Layer 3 of a small transformer language model trained on English Wikipedia (8 layers, counted from 0, width 128). Numbers have three digits each and are written without spaces.
A neuron's activation on a vector x is squared ReLU(weights . x), where the dot is the dot product.
The model reads these tokens: "er" "b" "el" "ly" " |" " N" "ine" " N" "et" "work" " |" "\n" "|" " H" "ann" "a" " M" "ang" "an" "-" "L" "aw" "r" "ence" " |" " B" "ed" " of" " R" "os" "es" " |"

The vector x that enters this layer's MLP at each token. A number n stands for (n - 500) times 0.01.
0 "er": 569567569236529633413578413580396595438483483554410359510514505549404477529508490386763479493620516476507745528483664393469613639703446416407448397484510531387676457451483544529518464535425435374535426410584574450381283539470421760357611363566470577601579620412481585585848580422514512436452590468530431721489582468494573307516468429399430512471448327598501594417544352551317458606579
1 "b": 505666596242440530589654152685272513551441443696560440712458486508282389417401443527527351529501530462484670502573551539546467559514456609521524477521417508626728491445508495502535465634508548462413612572408397350549309501482486845364494582369393572599574561485493491549673543459553437362569561395536512540507451419557312430448445482502444515405453588564416623287513510548514468623556
2 "el": 498456688404368612468634444587418356615532464609461401613509485551479518623478604257453517472544381392477558275436646534601553651508429553344600277580603549357626550570576553595513501682442555366511560460575575474434354517473447895510587485494331504588472553370516645426689547427712421351468500483544386587618488551528513379572432559433410532391547445666470425348524501448311405587559
3 "ly": 449575618261496458418524430606277360614537385601458422509623614524528491359553598326619477504625574423442647404377512447646545644546554628469623334549425550314707455531467490532524211547470566423518529420535492341723517515490297656643425577449355430544578534481459632441640685336430534400511497497568561554598455628482554506474371529355497416367438420412384585622485339557317530563585
4 " |": 497598536373533583528522489456373403496585447461478433524407535556414537497458551463563532476516560456459901509540554513521519570470533601507567498501467494466602484476485536486485428533461502086308520344501598475521381490480405452440557530409470365576673530483579511520927545415520447383450471337561385450516605484472467499451543512401438487481468614469466514494594445481009625646449
5 " N": 676535564378489513637539623400528435538546543617548481569486526564514299506447666374497562398606377440654588553568599494637609521635347511540674557474643414504526592508500544510525502324422438327620545360517444502390227478401713606366459442345411434433519401776539362564604507319355457380575508523466492468548647390559269379459547538458387459469527372325499548283461504571393570692442
6 "ine": 613485574455637437507609484350403459426489676502315427573560323561425438357394455478543568400646504394592635504317603528498490533730433486545569598461638733343502379586391445580459469600580646311487503411571442259566510436441467595531390654415431394687510376482543288487608520489484371468583378541467539543557624600574466425491331490433428522459315421446628617391676497767361557565438
7 " N": 737558576339431529592654498443437482494506548585576552499465546539531229586451656348527603495523330404665593479576605547633617573637356562487686551471556499484502604559457469520516498380368532306536592404585370504384329575359653704383402446392444414338558420682543379575599484382313374378573527522509495433571594475518287386371518567526428457458628325327498558340475464539418572676483
8 "et": 663514572336366414586461377514458539428500771446336446499570407492370459547482541261665580329463395406565675443436506382532464533521224451423773516564414523330612442589489442674516372519478693485366517480538469329528605518382491581482377567448486466652737425470545408494490579385389373519387501451400481551684490669526435537532427423508417602568447387555422637442505347548446596389663
9 "work": 663520465334428475585556346652415337615517566537457588455456386424524416485381442442577570467496485396405709294446594385643343573673472531372597557484485537482505475508547544413435268397585779418370738428548523564545366532498560652418473544478398413503632341391611408433749505292646467429500666440538632459551497682367481504567454557312531472397541292478588539586532419553480445436545
10 " |": 528564544396501542617576471493398371433596479419465488481450510529467525521431549446546552480471566415484882484542552528514528531504482604483549521531490492452622474518488500488409402508494558081301520381506619472465407522458439414432543549400506428553697419501587430534899514457583433386506498341605390410549659531393473474469542497477463426488510640478512580496567440518016639582427
11 "\n": 538746601492535440730509462535547370542645472522545470571512449475415558410437550525759499510579666270424793604476451457576471379615328597474635589504529409502631519436506553487461396480632478361345595340491569344320398425534533448481504548500525280561488482420499440496592389353575400485399468430551487460437754500433554223484451474429444448521456301424534612478506529486536811567437
12 "|": 568755668489552511592486572520504519388610506434501438479396419469553473512470432519684480511492473274533715448494564386488524519352409569510589483549519596531510530463489545570394544499647409454370440196304559523429578145406562541464545552435423419483785672524522547507634488441468534510518533496562487517488651527481435444464401476460490510489499427384556529520628468420003631587507
13 " H": 739487677495600424647767537524431590536609547500524498478486550480492565402538696344507520478628476511516545429512590396658519332625419424585652505633529504469384607496598453354517439541631390515338696410412500534544418505367576544606507325395473338661594623687584431598512636416516453548469479605511494413372640475463199437604458442344483557439543374535544590286494583511313603704480
14 "ann": 539635575334661519380643563378407606525632563525547499523319483382613386405371521418420431566733452460463618332480517520521475548571405460625502552525412441458748537444446470451570572281476458322432566559441629394399408506401465704525559538233441378539564536608417452431383693432632382433596462704493572453421370595538367436432256598478381682522521363397518464477329518604435454577574
15 "a": 528546579425505482487599581390131424452432589608418623553584505482411503572461404334787495511608381340482573525437733456797546475609523655540570421512537356467529503499477469517536581551493481339386513420303585408332506543297431671448421485409368433704501569492396387479587548442457523486534533343460574460348550499522436434545349444426372486545544368431554726580373514570413487683587
16 " M": 639726670271607503590624529477434572449454490592518447431563533532410386488577617424642603427525395422568615453550623616561549593668487636446572606562516562479460400493345474370483475453516419396432626465483430596463527517331475725617568442235453384574489502498596391433471470360489541537471336550508581411430498579463180489427390550525549626469727412434515539318394450457467573867430
17 "ang": 623604396209685464537573547521438577487485674398457500484408447532475327509436400455498462706538307478474626442518608577572472547548479748369555347661630592397556573627506454635439300488622547355431505651377449486512619481313491724610439494408442439542554376496532387441473429496624359350472407388456603309550470492474414461364504538415298458365576401521444729589494633552385454575573
18 "an": 549526689281474568534597489528296598465466640412385593530474316543433356623395550452603575603591441375399651439368652469667544498471594705431489425579687540441534550579458459528512521489411377341409576509439411441346514547379432754546402454303417331575489504374400435407540644376664409457466518554504644441430450578553322546415455596437325413415554409408468657544455440607312383666386
19 "-": 574630531158423496399552486499468475521515515436443461438510565706567474601410606499426746493424554398594762482502670465675428516587401583345656399559381596462598612303407568482479306461506497438426679566249479391518621505449590509620450598325421426436560519430548492417424673486330320431429506457410464446544552454544405551379405656466408478292489443524527629528456527584490636696493
20 "L": 505612634418366427475733325393385486485564491531556478573474480510495511581512560511393478481518480411427602376468779586684468509520512486470576469591466491474624418512598627333472498595442377518354494412462444492500394438401625743557595369270328395471484385456654442408595592310458406469415538338397649564549466448516411572568566635299368594416547334359444523174435422523445475710559
21 "aw": 579613508476423478420524363528413664343498444424439595396520609562386326542379543485530342656542372536323638510296577412519516521450505505426714635558471552396622520441567613409561499540544394442444460434407435482561612504421519646492512522287434488492576436398532472428602558333675280599430544313474539509447456634360252457488563582385531437319404361650568456548416428665241667406686
22 "r": 596586553483315397609612358652343358440505502503507562547624388663465400531306570451494406521489436437485477299525497394636659595629468565434712518425393455360611574374469577584453348538407444361410386444341475456442406509384467798414471465355273472438715476337579493441632626457492537493341534442514375453450411406424420502303366528430404403499640373600632586642486464528500578569569
23 "ence": 662535614508432487488674460445323407394629568488441462480421497440402468549477500537505526596512444302378608474304656360538566720516526530362726578502592530499437381626517575508491407401494471394332504390480357463583512539423433724581504609473392438518546543347489460336759617296591332576375560463414547634530384458472461565465318618402461483265514358505503657599577389459371583635682
24 " |": 486589590326498528514512494417423455470546502525427490548438527604537479566318571532495479456581561397371806498494567537601499591506539656522610520589416536495408520572477530459485513469516437177200559407391560465467467502454460539573543503285394471555632548455527485473911578406441392491416608385463407453547616510434428500458576534502412481482507689510555531554541414415031609599520
25 " B": 587503670377559483624687502641446564365444476653414519419512503455439430498430513267490455488612507405556462507447605606497563417613476565453611602624693495525548572447512566365675579518508459483584618414407553435503380304449597626622532469338333347717658424541664346483583464514514406467486445463515534510424586448491152329540570395437518421348508508557524480168533594490442588725587
26 "ed": 592345584463526463612724513565384447427596579524527446700431461499380415507393471141543456376577314351426547316477572470632317496365316464330506416616584477417653500399576616443507334437628375420422656406473436454451410492468645652553495481362327561488580497399474436534640657438549406290415557450516485478514452409392442532526460370505453485402447432547532473583476326579341508412726
27 " of": 591375505432594442555637541376289460561460557625601512362489425574450537442566660551561551410473457388474546431338578480608480546545517452403582493554476736363570440568468614629522423341515483512347681598293551435425474572503683673520457542436371408673550436507546363468696527394757503355559496434455505513684655418400580354376470484609492511523608520472471707646523523423231675588687
28 " R": 572558513334389557544646464348477498538433605525477502548476496459578399458587590405696472490588495496643535531445545640577547504737411411490589479558429488366523617522459453243594525460572382437510630477529631391480525476389641583578447459317391305367647381475720319631636602506549414525395582548479472555440500557548292388409483530458471438589572393369617451165399509497264585751536
29 "os": 624511328356543492469707464436272456520503523358507380479562460626619423406570413388591393557628310319453460656455495595715463635619619383338662438668473701531490442614547308534442403634505362318445523453379717383473440436390357641457538540423489400459706357528435431459569450406558407438310498417561497522445536521461608392447390580354514384457392400478571594422384535592511497523563
30 "es": 541436492351569384543630260486215486338673546377389561488564382551480515572481503444691495454646335310507524561459482453580376655528742357482694464598537445475519403450478464407475357567484548478523704385402533415399409554464490654420564595485418317576538452431592572413759621467430400342330427429490471580532558519455433490567372571624465368447453366481573756568418432438461525623583
31 " |": 487551576358563506553538471460477357496539580425475439547487522594508538525325538490521511417520525332360805556493565549576502571448535588483617536520422529501496478516451596437465448467475486113281565354391680437478385557411467506484505521307423439611665442440591412452874528384503424435509547378486392350517638456403410489457561530513468463494489685517529566524525448479066637570502

Each question shows the input weights of one neuron of the MLP. A number n stands for (n - 500) times 0.0017.

n232: 465480466471535616318420329534621467571529544537545368578528553549485395478483440545478540506603573401672403524441365390546525599468302470605381511582273521423477412392464636497485616874490475505491453503540532441503503680611564532647503403576514690480479593481517595573345519584486457362494407610342488532440538335279562505528511351591697580517441500477514561574482616243573403536632
Which token does this neuron like most? 0 "er"

n445: 565177601482480535497438472569607548486473510497616401450475339436312529515723442435136592465561469742434364365590585458550458679402411497357433510680548434641583398513467458764510484597445706470528534580750586520631562565419554445481577550368500644329467386602397568592330558548408710438581561572462400523490761583413513429474579422606542439376339594588538326601517456396694401566500
Which token does this neuron like most? 2 "el"

n229: 464495465464598328612409451476508505475467508508516332456506561362523398458650545542405487481431704406687493540467573297456466432513457484657529665735511469621336622551567532524497576511385607434576525368427416502413563350429541495572506416603428607400527521452511521524360412327489454420518411523486511445336510440527516471400738396410618461478331653397560463444461613374634330384515
On which token does it fire most, and how strongly? 25 " B", at about 2.9

n363: 558464526567419563427624423600557457435569395431498574606660337518625620496566589496487572532549579486415511483438500502396512430509440557434464461560532504578596470548540562456502496433505538513710490426511543441451432500551463596544457494577451608480456558468502486586491416482596380458381537550506430427516440419537476484641591530500640469553523540554583545569510449418417479384540
Its three highest activations, in order, are on tokens 2 "el", 26 "ed", 0 "er"

n384: 608485438520433379529320503502649473495500656681520488510530502559508560508590518607452540490561389441670450495498634537454454536435430456503447553335516371534611479542448537737386534472383547622443523513581355433490505624520617514374401570402441682520443397516364647377474479471358555507419436409529429411427483576667748525505526488394584396477542514403558544428521497523521562406382
Its three highest activations, in order, are on tokens 8 "et", 5 " N", 7 " N"

n115: 377552359469523500394361588318497524460456318467543401579473538624523640445631518468455558584381594664505510628742414277289680554528503559386244532489555294552461490417678500516509583573379525427538511483438389591653424503475545405418565503458535466533553587399570486547568523538472530420392525385520399497522511471556615473414529465323525583536566452633495362446614292458386423613490
Its three highest activations, in order, are on tokens 4 " |", 0 "er", 10 " |"

n334: 520212564533367596425649490503483542442460534460610490450599655524497533351545360569557756665542599426589442486596629550564587619396493664360444443411576434455500574401507602601258625550411637560662643450485519448542597546830369568651560533629364614276521379590460393641445657500582589586555561538497375744423474594513500701522475513657467814493545595602522315574428356396603544382325
Which token does this neuron like most? 2 "el"

n214: 337569478444565579477341384406601576609318406471410525532359518599486479523459507464380523451497549449407502822586427596473505508524657597456458573397470478538301355492474528484467619516289456450319514439398471486698530453621431480495595529470423503500462590485553469397495524479387733507509500516423393535447541575460607556464560572478591581508571655637298533593413521412546400541361
Which token does this neuron like most? 24 " |"

n450: 413468611503314599521406557457591474537412206533505540721485476464463435671487420397505524505505385461463431603508489570450426521432524585566418466494454308401475549505530567400441513431421395485346576392422327481434618735510428485568549489555441403429290481599516497390467576652538598507546380494534497467494484592541516515392505610736594685459460612751503303515444528608555584363521
On which two tokens does it fire most, strongest first? 2 "el", 26 "ed"

n423: 347598496438405596409299490403512535472417408593460561443388671604462416492458558536484454495471482601479560569639508591362429590455582625454446603447337393432304509384483477495518561529389541456333480510540409473498587589537438484695508502512548488551447531330449531573479543562548483528486530412370396515552650717525599576443614560485462465421515512557444395636485539429516477480339
On which token does it fire most, and how strongly? 24 " |", at about 11

n224: 477479525427435520428526583410508598678351620571460492514579543517608454443447543452609411671519570378482363715643697427381447384381519577414604532677414534335533375443406428602354524470415549458531421522662342408529497546557436541516384582484583467456495468604580586393316497580424459596403539503437526616475455534640706610492474382475611447390469500430471601414506381326633399366474
Its three highest activations, in order, are on tokens 8 "et", 3 "ly", 29 "os"

n240: 442473242486469524435333556518503448597514349599485547621503490389574457531593432476464452616460458505517456524612500484428647569533525424393531544476399537505339479533537288490453571607616598387521610479683424522532516500509575552403513457483480559649477413592487522494491559493545520580666591511282513703533583404344505674478471388586339574608582449440383512446534598616565383542502
Which token does this neuron like most? 5 " N"

n209: 394528450596553576396490605286739568460482526596415531529424584683407525662516382500494506616472520706423404470536510459464441450500481531612443330550588409407458344404623316744546531477400614616507705623447353411478932399491653458534596387375553717490483336599571371504514411629311701572557484447460393445633590449587487594634512494718532500461663479474423550539784620536521355500443
On which token does it fire most, and how strongly? 17 "ang", at about 1.3

n323: 321538503537614545395506726556503561559222466566518387488580416500670453382422417581412476529439383758531398563503512439545613564522372477604442483392415394382374318193756573594426497383437364616432463594456592428647443633546585447429618455531591440586422562481518488584325475561497583567361372621584472536500641513569453519480332385451645361370463551644340459431491561524503472553385
Which token does this neuron like most? 13 " H"

n353: 629611441555530450432436352439589626680405538342548462376474555528520544578595638405502415507536454512479545608539447489368390448557647555645539673424412497434483507559602461461571538485541505507398538527607596462550552488462505591451474594512483490551293415477527628511556468623346356374492435515487500483540588544349461620524432515576629431448462662492514442578705645525541422526477
On which token does it fire most, and how strongly? 30 "es", at about 1.1

n62: 593544488752549559436353672528665378513493559558328483467425404610474647561532447366462552446613536411611485450460557409375546566589487490553634391479460513442472408467351631480614515546351413464495586609665587441527558632514648393495447576476549510628491549570424544359430435466482560529726533529574595696530430532492505390578692386541525505553557598479514566540500467541477466489517
Which token does this neuron like most? 6 "ine"

n227: 431470508493462536530443455235466471509556429445775623335558482411585566480520441472454464547464547583512508490733251581448312559556467521538535681447383414343494449449384532506350585485591452495468438466486480641585548509588451289373535506500562558367379580596439607619545472595618470560736546428462266641301547662366545540515584321616470330690576644447422577610727479371458475484357
On which token does it fire most, and how strongly? 10 " |", at about 4.1

n58: 428568431481536511439451631545344461598378352435432621558297643561606399404389406549628542597481423523390476487612523439412505372468671500500535390551416544479304582550485584453539418470634402473394405422562507476375618532502515602358532647505398591455471581535352566428435565568641545457447472433458435611497632550523500555616502471490426577409635585480378434424521444452518492469359
Which token does this neuron like most? 24 " |"

n467: 439432512393521342338541680518649485455467519482480545497519545524414531520660569414564605485475503537428586470721436494343490525646600666383509570479435459532487374448398601520404520508376405491441409513529560379625636492495626558562426399532637440443477632534591396552559413492536526493549365478508430450591380573503531595518436668607592600471664601635406503538465592379588252403415
Which token does this neuron like most? 16 " M"

n143: 476481541424660482364447482441528547542508337515411416515429405608500530404410475453518353529531491569508429402438539566577484642470593636473400594544455369504397438549636471500390467487393424512449452522520472601516540506437563545573416506332438496506473479565556644407526601560428432408604563489404458393607426487481468464492508515423498461474414488465588500510587455379443485513610
On which token does it fire most, and how strongly? 24 " |", at about 11

n414: 524516492429580595446571529309479513540445449466478438456461618516462523565438420412428577509542632512404430565487505520498566580462754615495470535439469488431417632484624485529408575392378638467479606542530457474515582590531421538480604525598429542500469581426390455385436528395491573557515544427366414530629425584578498417489456659446568681412429459278472520583444498528487406493502
Which token does this neuron like most? 23 "ence"

n45: 425523284719554605531322561520561332617548432393452511591466362415407474398615449530481595480359426421494482630459381611494500497428454430591459525390649379392643481439571430520396497625481474529660449491543441523464400471395556371420432607734525523465552480788616633768480468661546589466471417461639503444453455388590480456573552381291446500556377525524356477422711295488447423588385
Which token does this neuron like most? 5 " N"

n305: 500522526494629702446364558439520422543449489763316637458298416492592420585543518644439588400570434531500515654591671553301508500415668487637441601497532358440542575340410468500497449573386497442393511433513487296519567598613387467619506511695535576536445576603503522413444536560406616373552345379602350452670503491578571648516431486431637428450523484670468403531637517514520457457443
Which token does this neuron like most? 4 " |"

n354: 550474498597383469531422398618417465480502260514561428454528505500707600556472622447378701575585505564493523503389433624544472416507510549571581502490558427269473426385526339419500493498621483555497535534580523567453622607646716596470497478452514498329579555516500554457515478469339543472422446442513384459483533520609533543491500346473395479522482569621398500549644356471542545530439
On which two tokens does it fire most, strongest first? 19 "-", 22 "r"

n386: 527507419442539386437423488406526408571360597253611548694503602529593542620369576478459596546553629459439517493536559508426491528559729346470538521466575460485452460422540480535590475404423542513500559447649469521369478467594512394486384529509556471561470376462550498362475564437559535396497556483406349440464452455581477466509613505517566635598599457544459456441510423277539385577435
On which two tokens does it fire most, strongest first? 31 " |", 30 "es"

n9: 512631535386678453672442531465488492705330482538432415382634480521476512407545379494436514523531476470612523729620581313524497398505587296497438421326396543588474492439417500607248599494624359584625413786513440677624549477482541451397581526594377500239482380530301606500508457409503416576594503561506591527368640497415540474517583543434373542609524625408430483522341423388430413378522
On which token does it fire most, and how strongly? 29 "os", at about 0.13

n10: 452443454659527553503445709459771421413403491383583452506500591393542367612630449442481656517409557479575526702454479500571435514484485560435448461479488579524541653389428491537335492468562388497521533494476323444475402437637669332333286403595691586398452529361409463598377465503616599508487440703476604659562508656553483474568366526735408700594309472390436583535470589719481491567492
On which token does it fire most, and how strongly? 5 " N", at about 0.23

n141: 492436596570376441503557437514478511503455500456310577323603500469392541656508460480575495516439559544654342480574385500528468460596367444477456637371357345588453469505417474592562563481582478465509345688631418521474615535366672477664544659440455478527441457373585693601495457540511380593509511472414409436401561463313619578675419460404430526566526622405345508561708320638515362566518
Which token does this neuron like most? 8 "et"

n413: 488420487418549397489406547587588557308508211520494710466391541546614589466516539512390561448492497764495391447545352596332470478586433659328408443544385435444276447604411407380451628452406547523438610486594639432590568584490663495613491429446547583464472458474474550286576382608407492576547307453447521486537647654457427450486427628366408530463693530569489483631578474506645439580564
Which token does this neuron like most? 16 " M"

n39: 313454518610460635610426503475644529469437373505471569678515455489497456458444538380497620476470494584463505540773588512583356508543497633593381413537598468549420336511427724598240391375577392527389503686482303562487621435475547436429442638484532569440555616457552457448493612403593612426595643600419549522528497555572598534527581273449516566592460605447434393365554400500535511351477
On which token does it fire most, and how strongly? 26 "ed", at about 2.8

n61: 380500417477463622441397576533349361540434433605515405494449480552370542428460525709486485800544475424506503509646192407582486474400521634579609486503412487596485659479688557615404488599513414570572420476400400440465613411597536464651420254546541464461351500425527509490463403520482485766580634537387428458422558378542598495430554306556411500630413511683540363739617539364536583538649
On which token does it fire most, and how strongly? 11 "\n", at about 0.86

n443: 362534470587378376461480503628446487461604481495482445497442348353469399462484485542487364437602500533395378556425448463576445461448431474568479487486281559790514503540347355418334624700617553568578503486582477604643444473529620328434471384464447546569539619572435690749516375526396593505634571464506478668413459551557511462685426492467481627657539472629492500532506375427456475478437
On which two tokens does it fire most, strongest first? 12 "|", 1 "b"

n223: 462474401448521608556531493533530471427485579688674383581453556326670477625656389622462500477556486394699377423569379496493487620519740454334414458358482577507267425283378482477383526676444576719462438524460591564351726510512377298615571379589595588523555325619436342357348257621580490358306610577468447581443723342493437500565631424545357497659430663627455418416476571435709541262582
Which token does this neuron like most? 29 "os"

n201: 422457426587500472630486317536550397599593548547576470571547462468573539377641584467428312538459631357512423639498545575516545467587580525478385398390492601370346519616497494577417508484378531643408607437526485462420475551500489396401506328666449618500481571551620508398339379561311658428422508519587533280579455555537503477543391380537438455369576431704530464408628458474514471541507
Which token does this neuron like most? 13 " H"

n164: 636394519647453540331377612460549531435468394600483622367386503363325665487478558602478551506559521672445590431538403629628456514519528533579421506317503356411457404300514512506547569422618452674598385607601580495583675571541462410530244468421640480588565508505298590590523362489628417577366667610638518509408456671281548602400404517624475422488613331479541570598406491419511447560535
On which token does it fire most, and how strongly? 21 "aw", at about 0.22

n54: 551539523493535617461379707442478502477498521482483558561505585570401431412446492505500529454531401480297480540602447340498552608500627606396455455541509418444520391507511602584486580444625482431423633450581510527582523368542452459436552554485404399538478397533388568445484477491576576366664486551402484511421674559534608526517440601500522494516435506626680400473406489538465553383544
Which token does this neuron like most? 31 " |"

n351: 453564539773314546233599438503457513619579423687561678692335375260442636504560458691497571394407648657437555445451453630397456446415575420362500326412356483490662380356435594455449566437423562654561524576527402489503586629530870500622406503406474533471530606668437539401403494849431562432507390476586295480424459610573484655494516394503442576639398500644588471607399360503647426562559
Which token does this neuron like most? 1 "b"

n440: 497593359457514488473538438542449532442528583430465540365557353551563506393535554735550464571478443596615419392482466554379700303598378470406488637546372512419318643569579385473514648640578492654427491523577607433500503514384525518410524344688508632411477667451489544519427622426342436410447440540459320638385613465374533552414625489466329414452734561497497519593557339579579471471503
Which token does this neuron like most? 22 "r"

n401: 547388603510326607587557551531583483527555368483637539610454444549538531453517463449378593659408447570514367422471359473318564572566509694653406673532524545384468415548565427539300585558487539647470635618653332386577614678577639476522512523323522561381371506511457408449530479653676534472706567444539598471681426482589350523464568649479528649385447492614525439503400480393403509300449
Which token does this neuron like most? 21 "aw"

n185: 417643558570654673453481469652554416531434500590412387452628622549704444536561461581537642354418660585531602509662223401509425627359503442528503460478494450693578388476415592488580552521510497486528460675597447678593591400405561417665462473770477618565568412597554459383497400775598378524364637416491612563337558481452595511543665338602503434588413474414451628428598485361437534469537
On which token does it fire most, and how strongly? 12 "|", at about 0.05